Layer 8 of a small transformer language model trained on English Wikipedia (13 layers, counted from 0, width 128). Numbers have three digits each and are written without spaces.
Take only the direct path to the model's output, skipping the later layers: a vector added to the residual stream pushes a token's score in proportion to its dot product with that token's output vector.

Output vectors of the tokens that the questions are about. A number n stands for (n - 500) times 0.0064.
"|---|": 574402346670686531505609389324281345507669457597438640309580422530569410500563421333663639437761541458403457662627621496389875454467418361493443542468533590452525475670414388677517666479364286694510406441642613331595329524682624565302388653679543548356653497493404539699437570469627566243313516425560359413666424664459565579572585386584669449648239627382496496724445529357500514227377
" (age": 732433428496407401509528623289497593472668561391804462648371359391676416470535395533542574406375576397487575541556653445244477603737464507510374614518592369591553378626460575436541608538581556613410429631588463352383625382478617819388566500249803672544427379407340528607432554544393663294665729455613292368450357733537497452658602291698579525493534527476588475487287453388667395317350
" held": 546336493558485474467442485502587426360540555619525454511471500462470346400493440480665405515425552582578534667523409540410549437608532329551609507349515340564389417498450469526387562441404526532379560508517506438512434622336495649407491633431539445401609417646500538629493473411521491498554651493370522606450465348498383500488704582680598510608495519474308492457536329510427438476476
"estival": 511381527478446425332547779516738386565491602596503446657535393520434354570446509333604603468378638627355397513477592466530443376455403512656580625355522451308439537695592420570482473472461469642533506343690576321570557475513642593547538488435537560391677378628397491509401443631369515424585629386577412371333512438645363411522544581617494614651330537345428286690603255429604310381271
"usic": 672605437617493567319471611601401400471459665309438602563636355358601382539474310470585787667625783630497445407404677326576608612559403396458686606250467426438408368526552400519440549482380518690589455646646479424429678272667752477237731510629597645491534421688366410537336383352553482592645602521337398597721528618777414493468488583795620581644446433357670466655343504647540308514405
"ampion": 568443494551580562504673540481605619450316534553458396462465417464357393278436400376534545604620472402541496642578418478521456564516493234491760522397615446464324678646563615638314482463478381536536646497684409395562463415374420504513488399316646449433592325649578447528594429449537542281324750387384322427411517519667584679494463437615549503679423682641326379477491304356653574559497
"istory": 504349394310567565404404522476774523653533443350453568667438472365591385571606709592620600112636549708278508665680470521456387589411594420433594589403652242540358590532590369657455503354351642551513318511671297563486449397843426586524454441424599540557480406733331566520568521657617376445593599465526449487460161399536410510405609644624593738511496681406374459550450425563482432304615
"ournament": 440406511480461500544334450474540600308538446520550551444347574464345439428444459350629477446337667534407521541456678359497491446449285370624718638452577417506371647524489463625407438567523480530475514433664514374443372480593513485631574467494526377196508391603325328526534524458552532434569767364559527354450423633658343591670601592613597601595313637488494490448370378581376489489378
"ruary": 480553372581668481391429798592402360552549733626521530580500345619458638486255491349697350473607577394699485758364685444382734611567400487353435791279487525635617798460425710915335340236314517495404681462672404312504392271514384977400636335396493534478640349611550774602593313479440484364440804340158317479323345686318333472627580362848740642587220538513504342521483705470509534586452
" church": 657472545521510341426534587536482353571589572452622505523571444548498385637502520479459582350580539590557503629607494412399558502560442495458431743403526372478509548445612514650346438307485462677493387352524393600515500314565435649487423534520603605554517505523621701645480562498402456498545414586531323525428342561502387348459530422426570534513519610368300497436568529419534278457537
"|---|---|": 572278434651671508486576317320518347656669423470400609188442466395626541316589485317665583296437614529483451544668643360306801682466232455475444302349511665464422444523411548648526547474543511729486406557625474318445442515615612524313426486719762425392592482452432448707381424217617450204320642526562343421528495686692396579440625457525570648591360654176323478616614435433579471445360
" could": 389485407486548596396561420543387247512514495645481339394436448578447399438463647419643486598452586605523678470624380562577548493649448517449540468300541523490462587433543535693411512560405480552289406511521555625527434338450603477480441462398522387491362433522574620602369526478463390402510642557403495485512296413488514477405462430747384569410537605440538518467493492480617419456594
" film": 505442397536632440398490536570651433531502445519484449623358483468454397490425565394495673478591530505540509572551482557576544493645403543553710623385571418461492493581629593441483454390384552615477639418497533438481625464744719569349566536545597426518680424542559347633533454590604506531472576486482561565495437424566512443447523470511634454637541413419577480635500529548575335538452
" debut": 474322486533792488493688561557522380446277531500584611510417523562291416399453500435479509418557637472654564384592475407437430508471450460393560455468439296555377424521623579592385673353372381574557486425534397448492597546497611537429702446401615338421597328480400381616423392525674563536662606344603495561505526404587445516386672333699548564548540547540646413538514520454448374534447
" include": 500584497525459621350581526515395391521702430448418542399408535488565382516554632485540313412545617482294711517737540491657385446525360436373595672314578601749461625418518431582409654485376433659462521446526482535464528397640555676485694555375610417446541441506558625661438453368488455335440423235489548476604411399494650277725536459531467625607510548457679486313485538460665340512267
" him": 597519409414587575310528562517524579377653389599550500434292513495505527462472590539485603424718500605636601479462449543601627417711497440428596573309405434370439364562542565665347516500566418574429577566507458663389548448439439579459578432331549437300393558424568618616394534626457423382505776560340545540508410555393492442423601439594603492538712425456447381447534604412709386524373
");": 586636362441479717387491600666645487359576434380420324370470462375387596577423266435539477450668508509427571532510703396601523488700512500651563358534399415599329637652566735564411456548510548522359573599561483635586561585646450633524574588350801439474511564536451359548407552344666312509420615467572511387440457428531437494606533558657550472459432497365216591507666405503488441636576
" has": 469411405560518569517557454471396435509545480619403454473440474506574354539415538433648458623440574614473633490599581586504447542599399453552585540338541572628411487470616502642356574496365496570427428569497424431571424406510665591455462443410419424492445286509509500589432610511496494414520610493542549443577370426487582345559631491595381644514495586478505479357547521426527342473532
" politician": 639398404586485500398422613555599460569477458454495486566409459500523518348418373491596439532615570692556568534528437436553490383596612450398436571388563347424542526626612659472457447469528519624429444618532416413439520348589561697373430382533572599476530410455523660640512517498535477481521518555442478479407503517555505399510562599609648563556467653517285424437527642620439378594619
" through": 539517395363410568460439486643448485472527438485547421526477535447429477470521552487532481500565455539468533666677469615529631517531463463465610457419536521556428474502430540639458585483346513508423582430496509469487522475585525642447539536459626500415445433500475537607504584538432424456554516358524436411532369502575531401502628540487483594565506487558596476482412504509588380537566
" community": 505392631552563466371401555578461335580542456320373459508512454414487420505543509426452574479522511682369379545710449496487493470486454482399602631486518419472487538543626569600513414571426524544464397422513567511454543320566552662476477546573580551447498481406483622659595543483454429417649495511498449451479392460420472355498558434498539616505421463449354492412439516462556315390483
":": 540586468433418624483521646549559605325470417685559552536570431554440285550642399539540490455492506444558473537505611420658500514493502606520541441351392358582296560500553592453473620438415440577387627558481444531523489478529418566470430408348603442517518533630480525544469514447689407455461505387421456576531330541509513521625440482446648498563559627548470605536513552456594416454457
" won": 548333457605557581538590485442452482358500548617518505504445671493471257470513458372689448577484660530552605480583439590417442384648495382477591436385495338491413410550585542557335635505465431461346484577517408426461410588448513570458469509472573370386511343495491460612486405453571457438502576498448555405441598430529536597488603513772489479576520621442484426458527359481526448449495
" against": 536373382435450586373385550621594598321430470579538502484360503461369484439518463576561424482593406394436599609603385585446593373619515454424725449422465464405351620497401387642526562586390449518256488432506549514500514553445456667500474472309687467339463505515568579618590550462427470608589564473498430567526316451505474482322596481669534543544458490552500486453385425596505423548449
" is": 475451481536522565514590495560402505540562488639382459464414449544628420526431487421495507607426570528465675528609587537481450519638420474585498559363475598575382504502633512630401543522409535615445355563471405454565407330535615506476446450474454487547412277513557544574423640487511503416548620458549552430581349447498589388478572485569387592477571561511531505426580516326496325415488
",": 575536613413325415518469331744528618531516562576502429496426486567511505419476472477676558551468602477555497505556451570384304475563525531491575486392524479543374561553455619475651568366549448512448509360460431518588548315375513537377433455415697402370451586605597483510612486443433428484488611455524591381554348347471414415633536536492484599470503502380481641489522614505622359614531

Output weights of attention head 1. The head adds the sum of these rows, row i times number i of z. A number n stands for (n - 500) times 0.0016.
o0: 373570468559469261581531360551643401529323397502642381403254440478622710428578655614548636341712432406598588564285409589560546486762443561335441329375518444320720484379271487456521636500446383481432384377504503517576483385358464517450443594418390391506340618549466506401549485585513663518344769657538792531547610314322423568271567485627385520504563684331512359516575667441567577545513
o1: 546269676522507429521347405617391443529663420426422489489438536457501480432315595493464465503450465585465483370676373660530540625550576475436632549509684674576538428456578492542473435338628561561470538437763602491474468571478721670511652586668527625481664442364602460516492623661262537472525397506700543463503581602559614359516563588335604481385617245537492387400458591758565355638549
o2: 510477573531521293616386496464555460643645496406548622586651494366556494461469460365450646596390595575508523609596470466362430418487417174484443633686698554574557491511612362573416261372502582569743567376731590290411661459624547427363441686717445620436586394467566457584561496485304582584687449416474517455444482500615519310330685510297481475502472443738545332454555545739421335489539
o3: 539530355387441502460563462649547504493613568551465602512347575508470652529655509415515469435419388577576535590607530573490336546460613348413529585625662438530477450652517498571564422483489522452620573372726500534527612390225489592458659582611707215487591437710531724465596652529465544433582364355604557339536626548319545365630441436500577520381448568624440564376568569568804504501634
o4: 565455504344478532623551591735728512453301380538601487544520616314486466480500537375424510558548459458396492467404566549435596430468535405616698544591369527393407321570458474503502493456391552373661383220611513237499548719255529455539424607493497519111652454438505348533550557450480715495447460524479558409423820459524353726376705549378473513548459504732500525425576310478404511578457
o5: 544429596403436629472497527433402651496632506565390467489543375609278410664547339655529463787504455516533532499507737294632408515423535628577428430433300580514522795409499530483533291508661470554429529743328409622385462599515404471477490515471479722549599468553492448506506535391533297544498458564556390380568422527535498625634492471485607537514624358400518478533462561508354579526350
o6: 494408547456624465543482493417496557572452677482402413476430378680502675496478393848671806637637460401752667450316625536514512489448506528423342363579429493238662489466448383588752725541663411721481565563528592511492583586466566498414667608499324538589561316586457545370425458668464549449593515658699304723514606575404490594490561531524692568435644524457682437515403676507528573464378
o7: 528381510515535416523577393538522354620548405565562539461423548385571531376584699504557560438445440535549587571517398587583484338509525503401428457438603494424649525493405380586498533386423455642548456367687593435631505397310636531381476535486513299356505491661536700458579554506307636399500521422510690489568525491356356314542354580466365591475387663537495416449551628467660439355503
o8: 576522659479430382549615650731768525620595335449621566603422404289577490394534570437466556403586538307451471509442631585782358516578535410531518582423497552372431240657466409583608515273449487676708469461503462395479564355502582645644361627487540441466632601638586404384512468609387665392323524338432557424523504369478280427371502536524456580579481543257502499511525709583570479371459
o9: 716605508543391571403505527440459557435846552440510435434351455459325424591445441518406393474487372665397479472799540550488407557551575596396556662449516582691471662434404586533464307807408642399442493507175508525321603481489414472415449520376745508456389669468441596633726510548529184423459440465445468371500413553414749514687504449505353414496621262475337458466433386542407562633494
o10: 559599536490343506461483670489494648616335457633480524706479400402647411538438305687530538564538412568480464434440664377634490677517372390721426539566391438535385450549525547315436412655425610434583470790559397411636557466509508309478371345502384550574395461618483305407506565459606480586571434494436448584550408399432436522620481508444487401523593617461429706503627684339454409541542
o11: 775423465648438527466454569502508409385830281396399459606341552265545395543377569434536222464533212628344571413928338588561350525573599547377539519440692680619524429534421557550426481667490580591520595771345632461478499581619730635565397483459589438486396534476512421502546563535500468440462443406507540329613376539486666434577499674585455453453467248412403470506398404685451469657609
o12: 496343519593566532407528410599370404514563507508496606561345572382431487358565570383563643420504525559523535643605366538533588317545391471620619635400545426437427448423454503717415608217341411631540490277455539402680534458571665612439404495364459408470431445513558586736602390573431560446566745278458436503557394547610440379302559547656506662651518469477602463434463576469647294410578
o13: 480535564513449500434432341415553532591365449471468578499578627604428468392625506586501557429450343501497503561509653515594526400545445618459482367592587530527643648443477420596562572412531488640580642374810507384482470335392647483323733505604512473388655471714512661658705389468413587548409293433583681484646438472421655334844415553378475575540565308515674476428382502520599466503485
o14: 684505458536448480620430640475571460502575509462497495551509510501492395650479410396536616720427570579475470625689329487486514321531351255523450763567650483596382344791367334596468552504463502466760549528497462236530656566658469505489324545568469594322477393564453371614550349497486600545590491456526379416557697588590526459251618440572660611621466533627472406473435485757394466595580
o15: 514681384428386363619542619436705693515252406456527654703501556498747470659513366521467471441408305326333510452456578397425371633478556473647454678598573351519382443740439427263583552565378531274729600578708455405467610401522469436561414405571472316426587473551403408435524480582704599571461264426453485650510515385388559571573565410440587471462462713529476628550526438505525612643523
o16: 402434501447571432597379680652600570530379555388671308429568576496444457380376478381577579467585580403659443563344354515348415467627583427324501365420564400506513503421521713319496642494460480362423403529343557487431675633395122494480348408419471685450537633303467719529425467575587486529582644579344618628398644315471393685205631350773488416488461509410473429559576385673359726635548
o17: 672504594639483288622390311387539482612488548336562456319533548547539516465539530399584640508558569604546513647542447481446451415497403399210380509579780555462738421552276414501571494523309506549688630318619701451338550491507509582261536645545388486264583610529461667510579454567214511534475467510494501437374653672311460419446455572427549536578473519517485267522326665717459541559428
o18: 566686537500394575411505473370541474643428576602503498431551458680525380646428492581526523613533524567469648488463703502681539526494326609358326452511494722511441473531342341493577532582389557620533465740297361646387443496587492451565582382550509488655465421730497333390338466297446533664368334605591501579550518455418530448675484581460453569441485510423589533576462593464373510425500
o19: 514628583293514620645564465556651426547463558564646368254646550551385471613585599440519631681459626565473643484461746534478445550439402530287537282420520754453630549323497491404520441492435495513445452514433467729357433507425385440561626558582573452483591432681590565338324474442351552545348488651482721526444632431508370496553463520375415531496492519438544462494544433443303573397401
o20: 520539492473489693391369607628524474462542330513433633729423604330468471402606566715468473432664238650370422369481434546577605423476570570557552577343423405376261484566635509444552568722392613426453538554781507406464427503634722403461510376345500465428493610685440316633540562360643517464596492416414491627534466601599484383776331587410455595512447411515366802537628438482671302343629
o21: 541833566713389242558370413305397519464475463415648389356557634610849649541466528581524595217309285637522397543572484462290567519353542528581344423574590300662531537607507453353470531571377512417390776414595500580609493300399575382304617420555476362634452666438384549597521455357519457518569302240510527484513409661315540441658310523496532446327439717481487618379480466494741503493506
o22: 485372447429594514323672482563435471445453578492469545601348466498411578397535505686558520346529414396499428523386351572568623413482726613529615543394464392377508518402417581561674719493562383468470538521433522437677598471446585627494533445412546369489518602543543543692600495569690387443533556433557349598545448637548466476418425542692545468534451443350518579542479553548753520576573
o23: 363578427501501497470563503503431379526432468627367485476390524475397553542466478662509522564416407601583513357407465468441613480414659643592464385514353531499357604467433577432491668513553455380168403631371337605579545388527460274509434461453613411634321383515585345395496503475753583641486691651500626670604333385705607535349568474534420419566583477536497752455558464420561382542592
o24: 703536672377246424568676407431295460552777469528629372594376538340481381523519526455520520599379556763461464479665643421454322507584511419422587736369662750585370593337639476407372318393530651600472499498278438557394459520533587532506625513354628567662414319498542494361440574503470341456508363317533535539462439779576570297646700546461390364471580328626522438349475548560550374636529
o25: 680633440536372479590535617416450545388347472638579399476736589594558498531576400601368551543651504703637414304475428331368436377471385491415495511418435516597534566481474593442385564494400470553488643642472454603500445620824348354535412327349447631420507506656492388464562462313534380504450546530429506713732508597422470567530333499519348324407536597660501555489402555459448644563437
o26: 486597511564757502586443459425456310383504382524510528532588496602483531674440587533390665497796528529413629437383337568467690412530356497352507473416427678443613417535134349526492531728312500432567568558425565519387355591761573318492376600628382409419414574511451138514386361439530597643269673896389452569608525566568540616142555570428455525611444562557638299620419451412230572569406
o27: 461514439602581289539472349274460417750581575395469600446376476426665519357507553521559536531257520511532652652558510484406381541406498461588257637727643457430654580495626479483621434381506502530537396413616552389511655243378530496291341510585454471508381364500482789347537534528278544440774458528538462540309246428397555375554401378368418468563441588438474575484598609541509381409436
o28: 611566595596593345692587574481481555415458470120612512477563464478729529397310522418586426405493443376446700638362644490498373566677511572517524739548670536578710324734379512360684538469460490447600418500287455535417540527529507737616388561495430668659421704460497487372454650756505368336318500666626427587462404567465599526314550593357521584457571445182450507607486463702356704616438
o29: 552411430363428525487563477729538352512455406508546602451324520390484414457507580475428484551394411553438488426538498426566504469443673519527577475432524478453388505500545438538590524474321532366527481343646454568431553515310555729593459488505595401343540549600616580469516637559419557429516508390431657542464461432525425427443475442536501586585433489410399676417533479557650437523505
o30: 562465612558505373490551491692571503610506503450627605572456466327540529339504419461556503459441509534588585595546481543573495505552572413625591603553620401546498430588460462600439256404414492489693360328666607367664655336329541583455391590524439384388542535572747716585681656730298573481509534360483635424469515391380425327370492490352495574428652556485410487496635686570560358487556
o31: 410377453385577289494405691524401542446869506407542504569420375381712521488352428484429543558489462435545524562581543433380379541526594152698501654596428369551434467510889483498475494399659442500644509452681542408560672550422408507360504575461482775534492331270440580521449643649560490348836529310526270478439435604545438448415713417498606541411555514624487401191499512641593430504605
o32: 437487524452556548620611487417517399558463456682413506466454436581455407659542598419459557604369639544406440577563476452748536376398552540366354550304520550611403484537327222508440484483425568583486584524339402562488338397547608532490604678626590210475484488548519481416392318454499609497410450612406480500507650546602379487448392514498627573584366805476584497575473486270466503297435
o33: 388293700644581588512573572533398631451585477680360441600569548355576471326378531349582335513441524754467550366378463474350418534402486590730556608593425381430346478549828554355249641449363731428239380664375530432679452450501625428453479468389332392576369325466712510471500677590817561410606440537495546463434371609556440447403514555484399465582439511384456728507631569255561235461667
o34: 404432413306509559341670376611393369599438580572493600520331518445369444460620516502533537487346632493476542630537415499641486373530649590463559515348604465517308666386411551505466569329427414500468485465344391493616575335446412591556489439502632317597565451605602662643487415444618441531551572337541594571580405454527484349426443503755429499499484475388578659532531654570669398521575
o35: 521667431540602474567395491393492470346479440396558471389584529680545557673533450545542528524731512439366485468429508422423530506505445561335484435505559528586532490573428560468562556726575469464477714638366496697312443520757395524661584469593503634654496629402349270485307454418524396649451604662593505573550394563505564630322549514631589446501463404420464529565353450643379585668459
o36: 462557438336276459524599367387474683308295624536479608546677692581416471617710389458605470509367449351605360622442598328270433430313639542637541462506394160418346646464596576375557570349478350327555695310551384473409491772354451533415543351271546437259766444466373595651627352398693455423464217224373288480510533677421416678732605441595631542484469558678626435577410305533671721578413
o37: 667599564356377598411524593674523411485556344363675397389368598305556426559534644355321345355474339643245258379674541585556556529449590376444743520441386689688425359440449549426530284721359620339468435427469503520433528554464516528675453511580675529293505674371409321567474576413367386560479543350465676383492581442606434548551435495530428447577399392450311673337481292565468527532536
o38: 460287436557559213576468345478444458583435382563465569527383572507486460424395591524576676560504375586526634539360406542415477304469489614599416411540606469279633545486394493603597609317460363493480510387636530416465586539247593529356367513513388443397509364604544575405575551646354623530558541641504573610459488385470476372420616568444482548615401575434595419447491623529560341555519
o39: 263519377564617728418540534513507398377385490604465452435457433574617560520441675468458427353699476488488590476430346588569622638620504649452503301414392415499495402472533546505440823559582377400359368657479401767695299488514463522629552347389511382647332495463475447397339571568705537463381685713560502545583499432546492607391347506620481671494486686406455501450497428297551586414641
o40: 405434512376410462520638285527512488457152576443493338322347578608328578464592597546659497500333480338496540581313483508502439429603634755358518302506605535371685649263234547387689688524548416437292435220392453558428570603022479621528683463462665413436603466468486680441611381570444566492372460594603781532447592404318518553590639486779511468602577446256561486544471460632533779776391
o41: 549564589452369577341484466467468367485593448533510581501548418449353343741533460497346436532442408676276430492682577402586677423413457637640615473501316473685406575462345504499327280704317521303493544626471402528594453416607674424457432536485536432406501567574466334750589610325522365653408428510341412394619325549583509512648434584247441648595445476498404508495520443309487317388500
o42: 547704519380448376627495721399635664603412520528586559630624501567575443745404219590432508690541476446427384339434628337450372620502548370545405557688453467639438487713403439393516436733598577308711625721497453430313566554556302316548419449567491531459515435484467287361441499439690536581493298584491439550507602438388570652567626441402569358468478587663487532494478425536336613709531
o43: 572420500460431392342562463602602573522471632500445696612394479543354436464498330653589610530613460406615513576556534572682417483510657507523514456533456416385490522591442577766625442487483361565674594428407482576445699493392480728600552514402669321436540567684689655556656423675464486488430449355533404577499408479360517394570572541572685490525609327393613517560389720631669549514517
o44: 422423526466569686549628408421603511450399685564403410610353696548354503489645555313693579488569613562408559529553334676485422403530346655186531606581726597403579327377470444556470700607368584574465381500342606438438466444563594583599741535506537185477445354617526615430458228636496609530401401694597572584457693525465663477491676493619505525687401512496569475531441444381467478535622
o45: 677572442503471304631490413426582505451514433497456604676483411522477482586520406672456582626545503513420537366474465480518580515467510542567491650532519497464521401691267422604539408575425571481660748522738633416334467387604621575478374573604425330351424460675552422463518532581449513534425449671428403618525478556505563426519605514265654460550559556558443548591534621476433372607435
o46: 441456429450432427608531393601488406484430382506507602558391459460623548419472565418493494304487459398538465510526428541626562501525584463475547477425668362572445378641500421523449537409406502482592454366820492455626377522403652636373490570621422325424551550465495493437546592655439671469462486537501573434527704482544464493426483419426550664445425677497413483503538510447680379427558
o47: 428522444295624506416476653518429420521498365671602701416482406561432185528554531621311465578567460447454285491527406308632751420426447301734524408388260428648251440490537469574427621475520251491757610466680287504633412442587346416548386352440525707388577516592460308678358498269500558622511669324410567632640417396845284404457414553434579590762337474551637592227365452489566345426601
o48: 506615562659567387606395560353547639414423430332556584453839585589650420495371456456366371431545474419311378407421596397308492607462303554629572452627375442616679523507626557469473468531511536442549615505534572544388431595769489530591444412564362716496510669389463380526524513474506448547380398519413512509408395465560576521582414536322436456593457352430518512587451330521345501516430
o49: 630596480452390589351592452405484520564501516543305535475357441625466480571575448712534282522502356588465512419556654477649478562393612758432358527437495511563412624636379510457712461693608510487363565731408383746420488382445471595610580423465630384627515597644509468438514607444606360595495346544654486510570419519426590420792362523532570563413525421296342825576479605530668527507493
o50: 534678532761587503517435557325538518410507329406540529462735654504549496519530507494365243395462368551378412442516413393268590489359481619581479615531421396606557592688358575365490467642473556301452666590492549462440379432733402310484340436488465483477467734500438315731641505282670413587365435555353503399574371562521619575580202534377393423468462442565448561730512322480463572507407
o51: 541469470798661341453366549406533482562524340446448674604422467539711380362167503437515483507467531419337666533585429491568492445657409529661402825592738489471447423718486295548514528600346629522659438497501575248454523322583721608508408449638440450568279523521629443508546509529388708505512486588389534442306334421469691319357624494397464462630380539292504513657459525483418328539566
o52: 576491622662465436418461409626517335743702482497600454558316376380542815287386466743535556462448490479622716480430515524626459578622557568482323537503575561395591658419442450591504246544610727532354352569557681516502644292192490442356512563604517394756299587493666622486553679488438474471564629534527605358381429402299528364387543503569426397412682620430440529626791713494568392480456
o53: 465524520530616397717625620366587656527243576393581466631505618525686487502536407411685566521468537405420535619396526496370304433601528368470432682714672373450549453737410414414596623538438529477644578459409545255333657493386347506529386436540439420434370375397410581334513413537591644468581337577530546657474509399370505603397715438634524449620396751541492578537522337589386669676496
o54: 576778736550448413636454477329489490579719407524676437468728487436617577525493456474399542585479526636604540489507751446347402647460426252443399512581497596504494480412585480421493350494531571508693600443594554381275519538501395240294523544530469640493580430548505313468422461319378569538580399490364531348429453601418411510570520470270362334444585468712597321528505478501403445467374
o55: 490538662366466476529553414497485472424509422605548493526596618467586457691583567348436505424360465493374513450557626557496683428458436560532628469408397695601456570324192356424380380563338543430417642258406342372429352536534703328457619756626484283433622647438448223642468244296557549478259371452377572392629618505603543608628597601349396409550452463516728459554462183275420452393342
o56: 659711475488414474510557529474598554429320397393588557648402579568658567537554435521492453402547331307389522457456489600435542565619503580442555764534600465400378251702333463382719454648388513321729624401644524356383527360381609559561574367598569314386471528599495307566537449516534584503427441514509536469509547542335560479536606500508616401454598529452519444625414504504578585745540
o57: 528478349549481447477481368629516198622383434334552530339339520365503617567604625575494656382434412420339454561684419546573598404529701397420567482609627632485665514443262382496595510518529517420616553280672534501543597439427647542569542690673562382477500628421374518585541509542334483482500585417570541425514652508405536488384414553551633566396409555580421528344515549666574541578506
o58: 609517338659597417486341649550596433424608454470601418306617630504434478546434506316533502630447723598544525553572285499434457352328335322453467429637638590498536351587626522542458576427578336619599493689462580439451552590664346565625307396569485767587489485592475449505311400296259677679642630413554531321409453462595344551257442535669532534566261459594451480508393456873424483425538
o59: 519543504533355336582633464619583579602281426509483759677423556363579535265596426680563610363629332491631560480411587459541371501674386503479531498567616370313476516522401452421571596449274495481756506339701412373486604425445589557498426468458418362425481524763495557370723594558455640416412513479399655677597389366288545331538616532359342518584528619428514546552556772545560449618544
o60: 439689469472596588443472527519454678347559633505702456370389332626385420612446462485424462560783583688594487400362494487486614636525581317448674465333413461580429389539534666599450399521528335528533414691584582722428432510681261471485384351422377728502420529647545330536276730576500364662604706665632438598371631455634467516319518360441580529521519341502342482420471595600423376619652
o61: 435664429572483511546443686386556603535201450571477490517787553562657473560500396635446491499351490327532398435406573329340486561397481477700378387628345312446533543629543474280504580501581513361472567553622364468492438563436373232513432376485424547493493510456356420403527460282682599494564405484414457530506492442422408710668317451446480424435462730672531555559506323341457714435349
o62: 621410666672526451519573611619305411602590484495473360377503587481591631412381468458496515534350721452574561290507461560381460524475180393498529691633522664378599317556527360541492479333422734597443463460383608452585401412563546467617450523579387511591450297443516420285453503527269584400540675492546510364520462538395418441349453385633428501525557643404568472558498732492434540425323
o63: 405508403572491538395556412255268328707457545509368373277602448606720523532536615577500519617089603500529651502590590333363534439446520539617214492554544661441532684404512329349565530368597490532332455453538401545583425370453485287438541468511485514732367378423434502452416461240513477507673538385458473499463257521519448368620284483514403423481454737501498632444481459377611486287343

Each question shows a token from some text and the vector z that the head gathered there. A number n stands for (n - 500) times 0.018.

" month": 643399448501533433573628467460500395617638442510543531438443577428612471466457452587459499536436481510585360630359601498736424412549654539519399399469415519596681424485535477323714347486403521
Which of these tokens does it push up most? ","

"N": 537439503437479506471496566480560556530494530518519477513476529496502493497546541456486461475502491486515529489525463502439516502478464480487566512471509492464515532530499470531532491507498490
Which three tokens does it push up most, strongest first? "usic", ":", ");"

" P": 479506459430487503488489549467544529531506511511475475509494515494501521483562510459492506452456515525499517484533518529486523497486482525504562557493503487418497467525481482502504485521542523
Which two tokens does it push up most, strongest first? ":", "usic"

"ge": 357520492449532536452426504538465525572500642445504548535459404461497487560540427444536488433429522617513477591460481442533460495519584468450479517504522467384556462516439384576445461486621483
Pushed down most: " him"

",": 498523464378473547411471500497568520555495507455500451500521443437436560520572480514512476506449496586526461419508540556525537442451477473469523554456488523469485465507437402489485490513598585
Which of these tokens does it push up most? " is"

"ary": 496526491476467505471524542486528553602503552447478505509490473456467471551526468467464513532520534570510439470489514524466527430526563473510551472451403528422463457510439446523529481437565476
Which of these tokens does it push up most? " has"

"ies": 483553590496518472415488556529445576564506596492485566466512515539482487578524509428509530540499514472497500546543524460448517479531507509512525527447508476436436531535502531569492504424431406
Which of these tokens does it push up most? " through"

"ed": 576503564495592445534534508475434458599477581489593576421489471424566472507455537491516522549536505422540454568460588484594428498551563510524524422391413483487581486488535554502544519440415425
Which of these tokens does it push up most? " debut"

" The": 543559461396402544491519498550508629591532509398448534513427501503494495528558550469498412476477516551500508437480520570451556383497511474470499523499516492452413477521393456498500500431522498
Pushed down most: "ampion"

" &": 519514518489503514470483555528538512534467535518550535459479456551474518488537438531553520576503458533494498498527551439498505502523451544493463530487514487503520482435491493544546518483555426
Which of these tokens does it push up most? " politician"

"),": 524508512490502464488545533511523480513588462542481552483506581495530472503519507528486497492436530511465449509526524458512512470472588523537485525508535506453509507561559498389595439501479476
Which of these tokens does it push up most? " include"

" and": 531526517503541467500548548521513521529550524525491525477505567479519485487509515487486526526471532494472454474560522476500508468483564518548505484482487505470496477552535540438563454464495434
Which of these tokens does it push up most? " film"

"===": 423512527506482511506500498551457533573495619456507560500469443510537476519502444516508526478504509509517509526511514459526457465536536472479506489498482505455543470437468502585465507462582507
Which of these tokens does it push up most? "ruary"

"\n": 547361523509545460479517507458500374477437543518609553464556475469494468362545528545530504518472465467464506556498511511501486516487484514476510540459548453509582525424482488602549528572467510
Pushed down most: " include"

"S": 483535566475524507474465507502506514560414591534498446451411456512536571463488489519598533524566461546524487550464549496494528476482407484537465514475531528492520459485458485574535453502555502
Pushed down most: " include"

"iter": 497506506467442510474505538448549544581497559473478511522472472487460468520566501453460485514510533555504491488463507521407532459525532499523570504467444533416455478496451427562529506465547474
Which of these tokens does it push up most? "usic"

" M": 475504530481560446419488566524517530521450561534538506456498534503457459496485487491538530539551552544464464493582476508432528493467517484527508522428475542407545481554481509514502483500487439
Pushed down most: " could"

" Sam": 511516485472549530509489567510510505513526521526508487472470528463535521453494485462522525542487500502501486522540530476533536499534473515534530516516508491443478464514526485478532495475485415
Which of these tokens does it push up most? " against"

" of": 439523506513427539499513524479513569591516572470441532530455489487487454528541470455420510523525532535512473559443501488413558459577536503510567481512445505408419482491455432568525478440536463
Which of these tokens does it push up most? " include"

" well": 456513476565396598580506542447550524587470625449427486577457448418476501539525404402420494534547575534515469521389516542417544505617596489525630387570307460413453382443412432549591508395562409
Pushed down most: "|---|---|"

" add": 432531650498515469461474494546468551599497621478523566451468469567482545524497520489421512541560504533524528505522507405432540503495503502501538478415510498504502558524462537597479454428566479
Which of these tokens does it push up most? " community"

"C": 448466412444549538499451583546444593649434616492493506487387464398598538499523543433534538457436552521605517578471500466527512516637569553457574452544523489369588345488449510515540454432554428
Which of these tokens does it push up most? " against"

"ure": 495494488470467538463492555550549524532506521523494533533484480562482496498541454535574505546447505519513518496535527450484554489535467534490491554536533517484505474470485492532538500472519439
Pushed down most: " debut"

"a": 573585473601431474580553450507377461616516402437556471421476401429633580553344318623541604593523479520713409510451622501814372339620607417528347345554293502618555344422505577363570427324518583
Pushed down most: "usic"

" train": 553490490481480498472475511509514521582404527455550459454491491450492517534521538458490515517558499539536523459508503557455507434518537470493532444452426493494489454486444504522531538408525412
Which two tokens does it push up most, strongest first? " him", " could"

"ar": 599547479413396605521573436585509646543484519399508615447408529546454476537592562520476391458588489544450535504451544575424555448420403456461513472509561348457445549465307521457553529477439518
Pushed down most: "estival"

" Wash": 496521468439477510476495548480544532528518497498481493502497505508494524501567489481495508479452497523503509477541523507500523483495466525499541555499508478448481480510479487501514489508548517
Which of these tokens does it push up most? ":"

" appear": 508502602528640457351465557518538587540442611520591453476532456447432565511562494425374574554502518493544515472684490459449547594482525476532621498418444447430551522564461596655555511457506363
Which of these tokens does it push up most? "ournament"

"ing": 555492491485465494476474509514509518581403533461553475456487477458497506540519542463499510515563504534542524470492497555458505435522544472498518440450424496493490455486450500511528531402527411
Which two tokens does it push up most, strongest first? " him", " could"

"ot": 489479490449435521461486513532542589546519511483485456528478546489523528573553506468493462471489490520549518478517479509458521469510519477465532494519488494462494508508488435496520528448450496
Pushed down most: "estival"

" years": 442370466496489427412429524519460417557504448496572385508545454521506536505487427501525441394489449530521464581531403523491447416465551354425502554452518481436507503584458417562434452547481561
Pushed down most: " politician"